Layer 4 of a small transformer language model trained on English Wikipedia (10 layers, counted from 0, width 128).
A neuron adds its activation times its output weights to the MLP's output. To switch it off is to set its activation to zero at one token and run the rest of the model.

Output weights of the MLP neurons that the questions are about. A number n stands for n times 0.0073.
n92: 9 -16 -30 -12 24 29 14 -5 15 8 27 18 1 5 20 -23 76 8 15 41 25 34 30 13 9 -17 4 -21 9 27 11 6 8 -22 10 -6 12 30 12 18 -22 26 21 6 2 3 20 11 16 8 -4 10 14 11 13 -8 -20 -9 19 -42 21 1 57 -23 21 19 -6 0 -20 1 -2 28 6 13 -3 -24 -26 8 -24 0 35 -12 7 32 17 2 -1 -18 12 23 -43 -18 -1 -31 -18 17 -8 13 29 -18 -20 -15 -20 1 -2 18 22 3 13 30 2 20 -28 -30 36 8 -41 0 -5 -15 -3 -3 -7 -7 5 39 14 7
n106: 2 12 24 1 5 29 35 10 9 2 -9 17 3 -17 -21 4 -11 7 19 -35 -12 2 -16 13 3 4 -6 -6 -16 -10 -41 3 -14 1 -6 21 22 2 -11 1 -15 12 -1 19 -10 2 -13 -16 -12 -12 -6 -19 1 -31 15 11 19 16 23 8 -25 5 4 5 43 1 -21 -11 -16 47 0 -11 4 -7 11 1 -22 3 7 10 29 20 32 0 21 -9 -8 1 -10 32 -33 2 21 12 1 17 26 17 -17 30 26 6 -3 -17 -12 36 4 -10 -34 -5 -15 7 -15 -8 22 17 20 -27 -28 -17 -30 -9 10 10 7 5 -32 -24
n157: 1 7 -4 -17 -11 12 9 -30 -2 15 -1 4 33 13 4 -9 -17 -2 -13 -31 -9 -6 -8 -3 -2 -4 32 5 -6 34 -24 4 5 -17 -5 -8 49 -17 9 34 21 -35 -17 -16 0 22 -8 -31 25 -9 -5 -17 11 13 -21 -35 -15 -23 2 10 35 -2 11 -17 -5 1 -21 -2 16 14 25 -26 -5 18 27 30 -23 7 -4 25 48 23 21 40 20 -8 -42 1 5 -24 -8 19 4 6 4 -12 33 5 40 3 -10 -15 15 -7 4 17 -18 27 11 5 -25 27 27 -1 32 7 18 -24 7 -19 29 -7 -8 24 19 -28 5 38
n237: 4 15 2 -3 -22 -5 -18 -24 1 4 20 3 1 -12 -6 27 10 -10 -6 -28 -9 -2 15 -12 -23 -16 -5 -2 -27 3 -3 -3 5 32 35 31 21 -18 -17 -3 16 5 -4 -8 -11 13 -8 -35 14 6 -9 -24 -2 -10 13 -12 11 -10 1 7 95 -2 17 9 2 12 16 -1 -6 22 16 21 -17 19 10 11 -29 -8 26 1 38 7 5 -2 -20 5 -3 -5 -19 -16 -10 -14 -3 -5 -18 -3 -6 5 -25 -16 21 17 -2 -38 -8 20 13 6 51 7 11 14 1 2 -8 -28 21 -8 -14 29 -2 -2 3 2 -10 -2 5 33
n254: 20 -32 8 7 -7 -9 18 -4 -4 -19 -7 -40 -11 -16 1 1 4 -7 15 -6 14 -32 6 -1 -2 16 1 1 16 21 -14 39 11 43 8 0 -3 -11 4 4 -5 33 29 34 34 11 -8 -4 17 -35 48 13 6 15 24 -9 -18 -8 24 11 27 -18 16 6 14 -15 -9 -29 21 -3 -2 6 -26 -23 -2 37 -21 -8 27 -11 7 -11 25 -3 28 -3 -4 -3 -21 0 18 18 -9 38 20 5 24 1 4 -6 20 14 30 -1 4 19 -13 -25 -41 44 -6 -6 -30 27 -17 1 -7 11 4 5 -26 -2 -24 10 25 -6 -23 -4
n262: 9 -1 7 1 43 -11 -1 -12 8 8 -9 -16 -45 -4 -30 -9 23 15 -39 -6 -5 -19 38 14 -25 10 3 2 -29 -20 -14 -28 -2 -5 33 -10 -28 -24 35 -9 -7 21 48 12 13 10 -26 -5 16 -53 -19 5 -41 3 -3 -16 1 -7 -5 -34 -7 -40 -24 18 15 -12 25 -7 -8 -73 13 8 8 5 -35 0 28 9 -7 12 -7 -18 1 23 13 -20 -16 -2 9 4 -18 -5 18 -52 3 8 25 -5 -16 11 -10 -1 41 6 12 13 16 -22 -15 3 -17 31 6 -6 31 -22 17 13 -20 -24 9 -18 -49 -5 -22 -25 20 24
n287: -5 -8 -4 23 -23 30 -8 -17 -4 28 18 -12 5 -24 -9 -5 -4 -23 -20 11 32 31 -5 1 -6 -15 -6 -26 -24 -8 -6 41 -16 3 2 -15 41 -7 32 6 18 8 37 -15 3 36 6 -25 -17 18 -3 -19 -11 19 -19 15 -5 6 25 9 6 -7 25 4 26 -10 5 -11 -1 12 1 8 -18 13 12 67 14 16 3 2 12 10 15 -19 13 -12 5 -13 -6 14 49 7 -12 1 -27 9 41 30 11 6 45 -18 -9 -27 -20 -5 -14 -10 -17 6 -24 -14 -51 23 -13 0 9 9 -22 0 -21 -2 17 -40 13 -1 30 -8
n295: 14 20 14 -23 -12 -30 2 2 -25 3 1 13 19 -33 0 0 2 11 25 -11 9 -4 17 -6 34 -3 15 10 -8 13 -27 -27 6 -15 2 -35 11 1 -7 18 4 38 6 4 -8 27 22 -7 -7 -42 18 -9 -1 -12 12 -2 3 5 0 -3 39 8 -1 -30 -10 36 -5 13 -1 10 -4 -2 -17 10 13 6 -12 -2 1 -7 1 -28 29 -6 -2 -22 -8 6 -41 -14 -6 -3 -15 9 10 -30 12 -21 1 15 13 29 -14 -17 -7 -4 13 6 -18 30 10 -21 16 -18 27 -4 -17 24 6 17 -6 -20 -4 6 -3 7 21 18
n306: 1 -16 3 36 -10 41 19 4 4 -22 -18 44 9 -4 -5 24 4 -3 14 -9 9 -1 -8 -3 11 -20 -11 16 -20 11 -14 30 -22 -3 14 -12 -44 -22 -8 -42 -24 6 -18 -6 3 10 25 -8 3 7 -15 -43 11 -23 -4 -6 5 34 -22 6 -34 -20 15 10 -8 11 13 -8 -4 -2 -28 -9 -36 -32 -32 34 13 -22 -1 -14 8 7 4 26 -31 7 29 -24 -37 32 -6 22 7 3 -20 -9 0 6 -6 6 -12 2 -15 -23 -18 26 -16 -17 -16 4 -12 -2 11 9 19 37 5 11 -4 19 -2 11 -6 -41 -18 16 -20 18
n326: -6 -14 -5 8 1 -5 26 -1 16 15 18 -12 28 -17 26 42 -24 -10 -34 38 -13 0 5 -5 5 7 21 -26 -7 15 15 -33 -9 -4 20 -8 3 10 -8 3 0 6 -20 6 -5 9 -3 9 -13 -7 12 -4 -13 -10 26 15 33 -19 -14 -12 57 -5 3 11 -3 -10 23 4 -3 -16 -3 -3 -40 2 4 -28 19 22 21 -2 25 6 25 -13 -2 -3 -22 -11 4 -14 -3 19 11 1 -11 -4 5 27 -14 8 15 9 13 9 1 -6 -45 4 16 -3 16 14 25 30 13 -35 -19 1 -11 22 14 -15 18 21 -5 -24 -3 38
n429: -24 -36 27 -3 13 -30 21 -26 -29 19 -14 -6 2 -13 2 -6 -29 30 12 5 -20 21 0 -6 5 -1 6 -14 -8 -22 9 16 -38 -31 17 -46 -3 -28 12 -28 -13 17 12 6 27 4 -7 -13 -10 24 -12 33 5 0 11 -9 24 7 -24 11 -7 10 -23 30 5 -2 -23 -17 -22 17 3 16 3 -10 2 29 -2 17 3 2 -21 -21 -1 10 -18 6 38 -5 19 2 -4 32 2 -30 -1 -10 -13 -3 -12 -28 -8 -1 4 -10 9 12 -1 -21 -19 8 -4 -11 16 32 11 4 25 4 33 14 -15 -17 -8 -2 -10 2 -18 -48
n438: -13 14 -23 20 -2 19 5 10 10 -13 5 24 4 -14 -30 9 -3 -15 -8 3 -24 2 7 30 0 -1 10 -16 34 -28 -11 35 -4 -12 8 -17 -6 1 7 -13 7 16 5 -27 31 35 18 -10 -10 3 -20 1 5 -14 -22 -13 18 -6 -2 5 -18 -50 -25 -11 -3 -6 10 -12 -8 8 -9 5 -1 24 2 29 -4 6 29 16 -4 -13 -3 -29 12 3 -33 24 1 25 10 5 57 3 22 -20 36 21 -25 27 5 2 13 -1 0 28 -8 23 -11 1 19 -6 -22 5 -19 -35 24 -34 -31 -10 -7 -3 -25 -5 -16 14 11 24
n476: -16 -13 18 28 -8 -10 22 -28 29 39 -14 -1 -11 41 12 -21 -12 7 15 -17 -10 -19 17 14 -23 26 -4 -39 1 -10 21 -33 10 38 -14 17 -21 21 -16 21 -8 38 18 -14 2 -7 8 -38 6 -2 -24 -2 16 -19 6 1 -8 -44 -15 21 19 37 -8 18 -17 -8 -27 3 -7 -31 1 -14 6 8 31 -11 -35 -10 -3 -13 50 -10 4 -28 9 -10 -14 29 -12 -15 -20 -23 8 -1 -23 -8 24 23 25 38 -7 11 -11 6 28 26 0 -34 5 0 36 -38 0 1 -1 4 9 3 -9 -6 -4 13 18 14 8 13 12 18
n518: -18 14 4 -3 5 -1 20 -4 -4 -10 3 -20 -4 17 -21 -46 13 2 -36 -38 -22 -32 -7 3 12 -29 -16 30 8 -30 -3 14 13 9 -9 18 -3 23 25 -2 -1 16 24 20 20 8 5 22 10 -10 -26 -17 -13 -7 -5 17 19 -3 21 26 60 -28 -28 -12 -39 5 2 -13 -31 -6 7 12 -3 10 -8 10 8 3 -1 12 36 1 -1 22 6 -13 14 22 15 -4 -10 -7 -2 3 32 24 3 -1 23 -14 3 -2 -30 10 59 29 26 -6 -2 8 -30 -10 0 -3 -8 8 4 7 -14 17 -9 10 10 -5 -14 35 -1 -5
n606: 5 -2 5 -5 -12 -26 -5 1 -3 3 -1 -32 3 33 22 -14 -15 28 6 4 16 7 31 13 46 4 16 15 -8 0 6 7 -31 -1 -27 -14 -9 4 2 -13 -14 14 1 -13 -18 -6 7 -31 -21 4 3 -3 5 9 -22 3 3 3 40 27 50 8 -2 -10 5 11 2 -2 -2 19 -15 30 -4 -5 15 21 5 -3 27 5 0 26 4 3 12 -50 -14 20 -29 -7 7 -18 -13 3 -43 13 -14 -44 0 -29 -5 40 1 -10 28 5 -1 -3 9 -1 -12 -5 2 -18 10 13 6 19 24 15 -8 36 -8 15 -15 28 19 -6
n632: 33 12 -3 -23 -16 -8 45 7 21 40 18 -27 9 -18 -11 -1 25 -19 -4 17 -2 -16 1 12 -13 -5 11 -31 13 27 -11 -1 30 -31 20 -21 -12 -8 -11 -10 -11 5 -26 -5 -13 3 -15 4 -1 6 12 35 -28 -15 -4 6 -20 1 10 13 7 3 26 -23 24 1 2 7 -10 -21 23 -3 0 -4 -5 -4 4 -32 -9 -14 20 -17 -7 7 -3 5 3 -6 -20 0 -6 12 -16 3 -28 17 13 19 24 8 11 -36 31 -8 -17 26 -37 0 -35 39 6 30 11 9 4 0 -6 -42 20 13 15 23 -6 -2 8 -15 -29 -33

Each question names a token from some text and the token that comes next. It shows the activations a of the neurons there, in the order above. A number n stands for n times 0.29.

Then comes g, the gradient of the next token's log-probability with respect to the MLP's output, scaled to length 1. A neuron's effect is roughly proportional to its activation times (output weights . g). A number n stands for n times 0.0038.

"her ", then "first "
a: 33 0 3 0 0 1 0 18 0 0 3 0 0 0 0 0
g: 15 -30 -2 -9 16 21 -6 -25 22 -4 -9 -6 -17 -8 -23 -18 -2 -21 7 -21 9 40 -6 -62 -20 -39 -3 -11 -14 -14 -13 29 -9 -41 -46 -28 30 -23 -25 -7 24 -23 -17 5 -10 50 -11 -9 1 10 -30 -22 -1 14 22 -7 -6 -19 -13 27 -23 23 33 67 32 -15 -24 -2 -7 -44 4 10 8 -6 24 8 -44 0 11 40 -25 25 7 61 7 8 22 -39 0 -11 10 -7 -14 -59 5 -27 -3 9 -41 23 36 13 -9 -2 34 -28 -4 36 -1 -19 5 -20 34 -14 -10 -31 0 5 13 36 28 15 -16 -1 -16 2 18 2
Which neuron, switched off, raises the next token's probability most? n92

"de ", then "com"
a: 4 0 0 0 0 0 0 1 0 0 0 0 0 0 0 0
g: -6 -49 18 2 -14 11 18 2 -19 4 -22 -1 -51 15 12 27 -12 -14 -8 14 -8 24 28 47 14 -35 -15 16 -4 17 -55 -36 -24 4 36 -5 21 -25 -25 14 45 10 29 26 7 7 5 -2 18 -2 30 4 -9 6 -35 -13 -25 -21 -14 -62 1 1 -7 -10 -9 34 15 -56 4 5 20 8 9 12 28 -5 -42 -1 27 -27 -1 -46 21 4 19 23 20 15 -30 -16 -26 -45 13 -11 -19 -20 -16 4 46 19 -21 30 7 28 13 24 -7 -9 -5 37 -1 59 -33 -21 -4 -17 10 -1 -45 23 -2 -20 28 -5 -12 -11 1 -6
Switching off which neuron hurts the next token most? n92

"n", then "on"
a: 0 0 1 0 0 0 0 0 0 0 0 11 0 0 0 0
g: -42 40 13 -21 -19 -1 -19 -5 10 -49 -39 13 11 7 15 -2 -19 -3 10 -9 -24 -14 9 -11 -40 20 7 -29 1 25 -3 39 28 54 23 -14 -33 -2 20 -53 -6 -38 -22 9 0 6 -6 19 -14 -15 -20 -33 26 32 -18 -4 -21 -6 -12 14 -9 19 12 7 5 -15 -1 -16 -25 -11 -18 49 -4 -53 -4 23 -24 -23 11 11 4 60 -33 -31 12 -15 26 6 -14 -28 41 -6 -3 8 -11 -2 -9 -10 0 -1 33 9 1 -7 -39 -5 -11 15 3 22 11 -15 -2 -34 -59 -22 -27 2 -8 -38 12 -7 -55 -33 -23 31 33 14
Switching off which neuron hurts the next token most? n438

"early ", then "200"
a: 4 0 0 0 0 49 0 19 0 0 7 0 0 0 0 22
g: 2 -13 1 -2 -35 -4 -38 41 16 -28 -3 -1 46 -18 -6 25 28 -17 35 -9 -2 15 30 16 -11 -2 42 11 38 12 12 49 -29 -14 -66 10 50 30 -17 0 0 -13 -31 9 -22 50 -26 -12 1 9 -47 -24 -33 43 12 -17 -4 -26 -10 -49 20 -21 15 -7 19 42 -3 12 -3 16 -24 -3 4 26 -4 -22 28 21 3 37 5 14 -15 -1 -28 -35 -28 -7 32 -21 25 27 10 12 5 25 12 -5 -28 17 -14 29 -13 -7 -7 8 -6 -6 25 19 17 21 -33 23 -14 40 40 9 25 3 10 7 -7 -26 -15 -21 -14 15
Which neuron, switched off, raises the next token's probability most? n262

"and ", then "ev"
a: 0 0 8 0 0 0 0 0 0 0 1 0 0 0 0 0
g: 1 15 -31 1 -2 -3 -14 4 -50 23 7 -61 -26 16 -7 -17 -56 8 -29 11 -10 10 -17 -5 13 -29 -35 -14 8 3 -8 55 29 -26 -15 -14 23 -2 -2 24 -35 2 -15 -16 -5 -25 -21 -4 -14 30 17 -4 25 9 -3 -49 6 47 -25 22 -10 -51 -9 -5 -19 32 64 38 49 -6 10 -8 -11 40 0 27 16 30 11 16 -12 -22 13 6 10 40 -35 -5 12 8 29 6 -16 32 2 6 -20 -4 24 10 -9 14 -1 -51 9 12 -32 -25 -4 19 7 25 1 -2 36 -18 -17 -20 -22 20 -41 4 22 -1 24 -2 -20 1
Switching off which neuron hurts the next token most? n157

"n", then "ex"
a: 0 0 2 0 0 0 0 0 0 0 0 21 0 0 0 0
g: 16 -32 17 45 23 7 22 -7 -39 19 17 5 -10 18 -16 19 34 41 19 12 32 30 -12 41 47 -45 -13 -2 8 -3 4 -27 -11 -42 -29 -1 28 -10 19 -6 2 6 24 20 45 20 -5 -17 36 13 22 1 -19 -3 8 7 -2 -6 -12 -9 43 9 -12 6 -31 7 4 33 10 13 20 -81 -2 32 9 10 -24 -11 4 -10 -17 -50 13 33 -8 35 -26 -8 17 21 -15 -5 -16 -1 26 -6 14 1 -14 16 -59 6 10 10 5 17 1 -39 -18 -33 -29 -4 -10 3 46 29 1 3 5 25 28 1 3 37 29 -29 -36 -13
Which neuron, switched off, raises the next token's probability most? n438

"tion ", then "Re"
a: 0 0 0 0 0 0 0 0 0 0 0 0 0 12 0 0
g: 4 26 39 5 -14 -44 16 37 7 8 3 -8 4 -23 -5 0 -53 -24 -68 -28 3 -38 -16 21 -12 -34 1 7 -29 -26 15 -13 46 19 64 17 -9 -11 11 34 -15 -23 -7 17 -9 14 -36 17 -16 4 -31 -15 3 20 18 31 6 -15 -9 3 29 -21 33 2 -7 -4 9 -22 -16 -1 -10 -38 -7 47 -2 -9 33 12 4 19 24 -2 20 -19 38 24 -28 -38 7 -7 21 -24 5 -31 6 -9 -24 -18 -18 -25 -35 -33 -18 10 8 -29 18 0 -24 -5 -11 -11 46 18 5 3 39 54 -32 -1 -15 -14 -28 -15 5 13 -22 -15
Switching off which neuron hurts the next token most? n518

"her ", then "to "
a: 30 0 0 0 0 0 0 11 0 0 1 0 0 0 0 0
g: 25 -10 -19 26 17 -34 0 -9 0 -46 -3 11 2 18 4 14 -52 18 20 28 30 4 17 27 33 19 26 -5 36 4 18 -14 -22 10 -41 14 -14 20 -17 -13 -2 -14 -18 0 23 12 33 61 -37 -3 -2 -13 18 12 17 12 -12 49 18 -7 -28 8 4 -3 1 -9 8 10 4 34 38 34 -19 18 -30 -42 -10 12 -8 9 -20 19 -38 44 0 70 -18 -16 22 23 31 23 -8 37 -3 -11 -28 -18 47 -11 8 7 -19 -30 3 4 25 12 -21 -14 -11 22 -8 -7 31 19 2 14 -31 -29 6 -20 28 -12 -14 -22 -11 -59
Switching off which neuron hurts the next token most? n92

"ice ", then "offic"
a: 0 0 0 0 0 3 0 0 0 0 0 0 0 5 0 0
g: -15 38 34 14 6 29 12 11 3 -3 9 18 21 -19 -10 -43 -18 -12 -3 -42 -19 13 -16 12 -33 -2 -14 -9 -15 -48 -5 25 21 -16 -7 28 -36 -27 2 -4 7 -9 -4 1 51 -13 -40 -20 -25 3 -25 9 -14 26 27 7 -34 -2 -28 19 -4 25 18 52 -16 -21 19 33 -15 -37 6 18 18 37 -42 26 45 52 -9 47 0 20 -64 -4 23 -11 3 -9 -6 15 -9 8 1 -29 0 19 -10 -36 -37 16 2 14 -7 -9 13 -38 -13 -12 11 8 -1 15 26 31 -12 -36 -10 -13 34 21 -6 48 -7 3 23 -16 -21 20
Switching off which neuron hurts the next token most? n262

"M", then "i "
a: 0 10 0 0 0 0 0 0 0 0 0 0 0 0 0 0
g: -24 29 -31 0 11 -4 -2 4 -29 -12 -50 -45 4 22 -16 -10 12 -26 7 -13 -20 15 31 35 40 3 22 -12 7 45 47 7 -25 -23 -19 -51 -50 -29 22 23 7 -15 -14 -39 5 0 17 13 -19 -48 -8 -16 -17 -39 18 -12 -21 3 37 -7 8 12 -17 7 -1 -16 9 -31 -17 -34 15 25 -24 0 -14 -36 12 43 -38 22 -45 0 -32 -26 -20 12 -20 0 2 22 22 0 0 0 12 43 -4 -19 22 -5 -34 -12 25 3 13 -38 -11 7 13 58 -10 -4 -20 -3 -11 1 1 22 -8 2 -21 25 6 -41 -25 -18 19 -26
Which neuron, switched off, raises the next token's probability most? n106

"out ", then "in "
a: 34 0 0 0 0 0 0 3 11 0 33 0 0 0 5 5
g: 12 -28 -30 -29 -32 -31 17 40 10 18 20 12 -18 7 16 9 -3 17 1 18 -38 0 16 11 -10 6 -6 24 3 -1 10 -23 6 -10 24 -5 10 62 37 19 -1 -12 -8 -12 -22 5 40 28 -17 16 -79 -14 -26 -9 14 -24 9 17 13 -14 0 32 10 10 7 18 -3 -9 15 14 9 -73 -4 -19 -14 -32 -19 11 -31 -20 -10 21 -4 11 -16 -12 4 -41 5 28 -16 -18 16 -28 47 0 15 -10 5 12 9 -11 0 -32 8 19 -8 -12 2 -33 -32 -25 28 9 -1 7 -62 10 -27 -37 -25 -1 -21 2 1 17 79 -18
Switching off which neuron hurts the next token most? n92

". ", then "In "
a: 0 0 0 0 0 0 0 0 0 69 0 0 0 0 0 0
g: -28 -6 -68 -5 3 -20 -13 -1 7 -13 -8 14 -10 -27 16 -38 -38 8 -10 44 33 33 -40 13 -6 23 -18 -6 -3 12 -11 -4 -17 -19 -6 -2 -56 29 11 -8 -17 -7 7 20 -6 -5 -68 -12 -11 -6 -5 -1 34 5 8 -10 18 2 -11 24 -16 2 -16 -10 25 49 -27 19 -19 -5 -9 7 -26 18 2 -17 -25 62 -22 0 -28 7 -7 -40 7 34 31 -17 21 -28 -39 10 8 2 23 -13 33 25 13 17 40 45 19 -4 47 -2 -11 -27 -3 26 37 -19 -9 26 14 19 -22 -2 -14 -32 26 39 -5 10 -10 10 -32 -13
Switching off which neuron hurts the next token most? n326

"the ", then "sp"
a: 0 0 6 25 0 0 0 18 0 0 0 1 0 3 0 0
g: -28 -17 -12 -9 16 -8 -3 -22 3 46 2 2 14 39 -8 25 -22 41 -63 -2 -27 21 -8 -4 -8 -9 34 11 -4 -17 15 46 -8 21 42 19 -35 -43 -1 5 -46 -12 13 5 -14 -18 23 19 35 12 9 -14 -2 -21 -51 8 3 14 -16 -28 24 28 -18 54 -4 27 41 0 4 -1 34 -15 6 -21 -7 -30 -16 8 7 -11 2 -10 -18 32 29 -16 14 10 3 1 4 -5 -12 28 7 32 4 -20 39 23 -18 18 -7 11 -37 28 1 22 -27 -16 -52 -6 7 43 -5 35 -10 -9 17 48 33 37 23 9 7 -17 -36 11
Which neuron, switched off, raises the next token's probability most? n295

"Mon", then "m"
a: 0 31 0 0 0 2 0 22 0 0 0 6 0 0 0 0
g: 3 -2 31 -8 -43 50 17 29 -2 18 9 3 11 -14 -16 -23 -1 -14 18 1 48 17 41 16 18 14 12 -49 46 26 -14 5 11 5 37 8 -31 -27 -22 20 -25 -4 -33 2 7 -5 1 -6 -22 -21 -27 16 16 30 0 20 5 -44 -3 -26 11 -10 2 5 7 0 -40 6 -15 -21 -26 -33 -57 20 8 6 16 24 -2 1 -3 0 -34 -5 27 2 -9 -9 -5 -20 -13 -40 1 31 74 -21 9 -13 3 -40 -24 -8 -27 -12 -54 -15 -5 -23 -6 -71 -5 -9 -12 -32 19 27 4 -27 1 2 -16 -21 -26 -20 -2 -12 -31 6
Switching off which neuron hurts the next token most? n106

"in ", then "201"
a: 0 0 0 0 0 0 0 22 0 0 15 0 0 0 0 0
g: -10 -6 -47 11 36 18 -10 -8 -27 -41 3 -19 -26 -1 -9 -8 -12 9 10 -29 15 22 -13 -3 -15 36 13 17 -15 5 -1 59 -16 -20 -18 -26 23 21 -26 15 -18 -28 13 -18 -50 4 -34 -35 -32 34 36 -18 37 24 21 -25 29 -15 36 10 -11 -7 9 13 13 32 -21 -43 32 7 10 13 29 10 -5 34 -15 4 0 -9 -32 -17 -13 -18 39 5 1 -29 -5 -13 -61 15 21 -21 -16 7 18 -36 -37 -1 1 -5 30 0 52 0 7 13 -23 6 -9 -5 -7 -28 -33 13 -21 3 28 -9 32 10 9 -2 9 60 16 29
Switching off which neuron hurts the next token most? n429

"os", then "is"
a: 0 0 0 0 0 0 51 0 0 0 0 0 0 0 0 0
g: 40 -27 -3 -37 0 28 -3 -10 -13 -38 -27 -18 -38 12 57 -23 38 -45 22 7 -4 13 3 24 -41 8 8 -25 15 -16 -19 -5 -36 3 -4 -9 10 -29 5 -40 8 -16 48 -49 1 9 2 -6 40 2 -17 -14 -39 2 31 -18 5 15 -9 -7 6 -34 8 -7 9 -21 -34 -17 1 -15 -24 -24 30 37 -17 1 -17 17 -9 -9 12 17 38 -15 13 29 17 3 -42 -6 -18 36 13 1 -12 44 14 11 13 38 23 -2 46 -45 -16 -17 -15 -11 -6 20 -14 55 -6 -18 17 -33 -2 30 -6 9 -22 -1 -21 -12 -33 29 10 -17
Switching off which neuron hurts the next token most? n287

"op ", then "s"
a: 0 0 0 0 0 14 0 0 0 0 9 0 0 0 0 0
g: -1 41 3 -11 22 -17 11 -4 8 51 -3 -5 -14 31 34 44 -3 -16 -10 15 -29 4 -30 13 -9 -22 17 16 -10 -1 17 -13 -7 41 35 54 19 15 21 41 1 -13 33 32 -33 17 -28 -16 32 40 -11 26 -9 1 18 -17 14 -49 -21 -15 -2 -4 -53 -21 7 -39 15 -3 -12 -37 20 -2 34 27 17 -20 30 -17 14 25 12 -9 5 16 18 -13 -2 26 41 3 -6 -37 13 -24 8 -7 6 -11 2 14 -1 18 7 3 -16 -4 5 32 20 -71 1 19 -7 -26 -20 -25 -6 -12 25 -7 13 -16 -53 13 -28 -49 17 13
Switching off which neuron hurts the next token most? n262

"the ", then "le"
a: 0 0 0 43 0 0 0 25 1 0 0 2 0 0 0 0
g: -11 -28 -43 -17 -5 2 -9 -35 -41 24 -10 20 4 -1 1 3 -16 36 21 -19 -32 -39 -20 -19 -5 11 -8 9 -15 -22 -18 -5 0 18 34 -17 31 -1 -26 -11 23 13 15 0 -38 -19 25 1 -34 -12 -11 -2 17 49 19 3 -17 16 17 -38 5 40 13 -10 14 -26 32 -35 -21 18 -2 -36 -8 40 17 -5 -25 -60 33 -27 5 -12 20 59 17 22 -17 16 31 6 16 -21 12 33 29 -4 -10 -24 5 11 -19 -13 -15 30 34 7 -30 57 59 -29 0 -7 -5 -3 -12 21 -18 12 28 13 -30 23 -24 6 -20 4 -9 -15
Switching off which neuron hurts the next token most? n237

"the ", then "alb"
a: 0 0 0 14 0 0 0 14 0 0 0 2 0 0 0 1
g: 18 -23 -53 -19 -19 25 -1 17 -14 -16 17 -5 1 44 -4 7 -2 -14 0 11 21 21 11 -4 71 -3 1 42 19 -6 -24 -33 -35 -18 -15 0 20 -34 -22 -15 43 -10 19 -14 24 -2 -25 4 -13 21 -18 14 -19 -21 -10 18 40 -13 1 -6 -20 -15 15 -8 -1 5 -3 -4 -29 -13 14 2 -19 21 31 -25 -26 22 41 -2 -4 -15 -38 25 -20 -43 -36 4 -16 -2 -27 56 47 0 -21 -27 1 -4 -25 23 -40 61 30 24 -8 33 26 11 11 2 15 -40 -21 1 21 -1 -13 -1 20 0 -42 -1 -36 -12 35 1 -9 -18
Switching off which neuron hurts the next token most? n295

"with ", then "ph"
a: 0 0 0 0 0 0 0 6 0 0 0 0 0 0 0 0
g: 34 -24 -14 46 16 6 -12 -1 -10 18 29 3 -13 -46 7 -57 -15 -19 10 -18 18 -7 25 12 -8 17 -32 -30 9 28 -18 -13 20 6 43 28 4 -4 7 -11 -3 -28 2 -5 -31 -18 -21 -23 25 -9 -36 41 -32 -20 -36 31 -16 -37 26 -29 2 -9 6 -4 11 -4 16 -42 -19 -13 -8 59 23 65 4 -4 -41 10 -13 41 28 -8 -9 -41 14 -56 21 5 1 3 10 0 -12 -2 -11 4 -3 30 9 -30 -18 -13 32 -8 -52 -5 24 23 7 -28 14 18 -28 17 -30 4 -19 -12 11 -33 21 -17 14 5 11 1 14 5
Which neuron, switched off, raises the next token's probability most? n295

"she ", then "would "
a: 5 0 27 0 0 0 0 1 0 0 0 0 0 0 0 0
g: -24 24 -3 14 -8 -40 -11 -4 13 -31 9 14 23 22 -14 -40 -24 -34 -11 -16 29 -30 7 -6 -17 -51 22 5 -6 -26 45 -22 -8 -32 9 -9 -21 29 -6 -3 -14 -2 -15 -41 34 -7 28 -3 -29 63 -22 17 17 -20 7 28 5 -29 3 -6 23 4 3 2 -47 16 -15 12 9 -24 46 37 -21 31 -37 10 -10 -19 1 11 -23 -11 21 -5 -42 64 6 -6 -4 -4 16 -3 30 -12 -19 -8 23 -28 8 -9 22 17 -39 14 -15 17 1 -13 10 -26 20 54 5 -1 -10 -6 12 -28 11 10 25 -19 21 1 29 56 -14 -34
Which neuron, switched off, raises the next token's probability most? n157

"les ", then "Ch"
a: 0 0 0 1 0 0 0 0 0 0 0 0 0 20 0 0
g: -4 22 -54 -7 11 0 -21 13 36 34 38 -19 29 5 40 29 11 -6 16 18 -8 9 -12 -11 -2 32 9 -2 -9 7 10 0 21 -51 -36 4 -5 19 11 1 -22 -26 -19 25 18 -17 24 -15 5 7 -10 -29 28 -34 26 -16 14 -10 -11 41 -19 38 0 -6 0 -10 33 -5 12 -21 39 9 14 1 -23 20 46 -1 -25 -33 -38 -9 -24 -20 -6 -3 17 -19 25 -46 19 -33 -13 -11 28 5 11 -31 -26 -13 12 -29 9 -64 9 -16 7 35 19 -32 -23 -9 14 -15 16 32 -17 8 -13 8 -66 28 3 33 37 -27 25 15
Which neuron, switched off, raises the next token's probability most? n518

"she ", then "per"
a: 9 0 45 0 0 4 0 2 0 0 5 0 0 0 0 0
g: 5 2 -7 12 -13 -12 4 -7 13 -6 17 -3 -44 -4 22 26 29 -47 -8 28 36 13 34 -20 23 -14 0 26 18 2 -16 3 37 -37 9 3 5 12 -8 -23 -18 -4 52 -3 -14 6 -48 0 35 19 -1 2 42 10 3 65 14 -9 -17 -32 -5 10 26 -12 2 32 8 7 -45 -34 -46 -9 27 -18 35 67 -11 4 15 25 9 4 -12 24 33 -34 -4 11 8 24 21 -6 -4 41 38 33 -12 -14 3 -4 -41 -16 17 -22 35 24 12 -17 12 10 30 -58 2 20 -35 22 -14 -14 15 -17 -14 12 2 1 18 -6 -17 -5
Which neuron, switched off, raises the next token's probability most? n157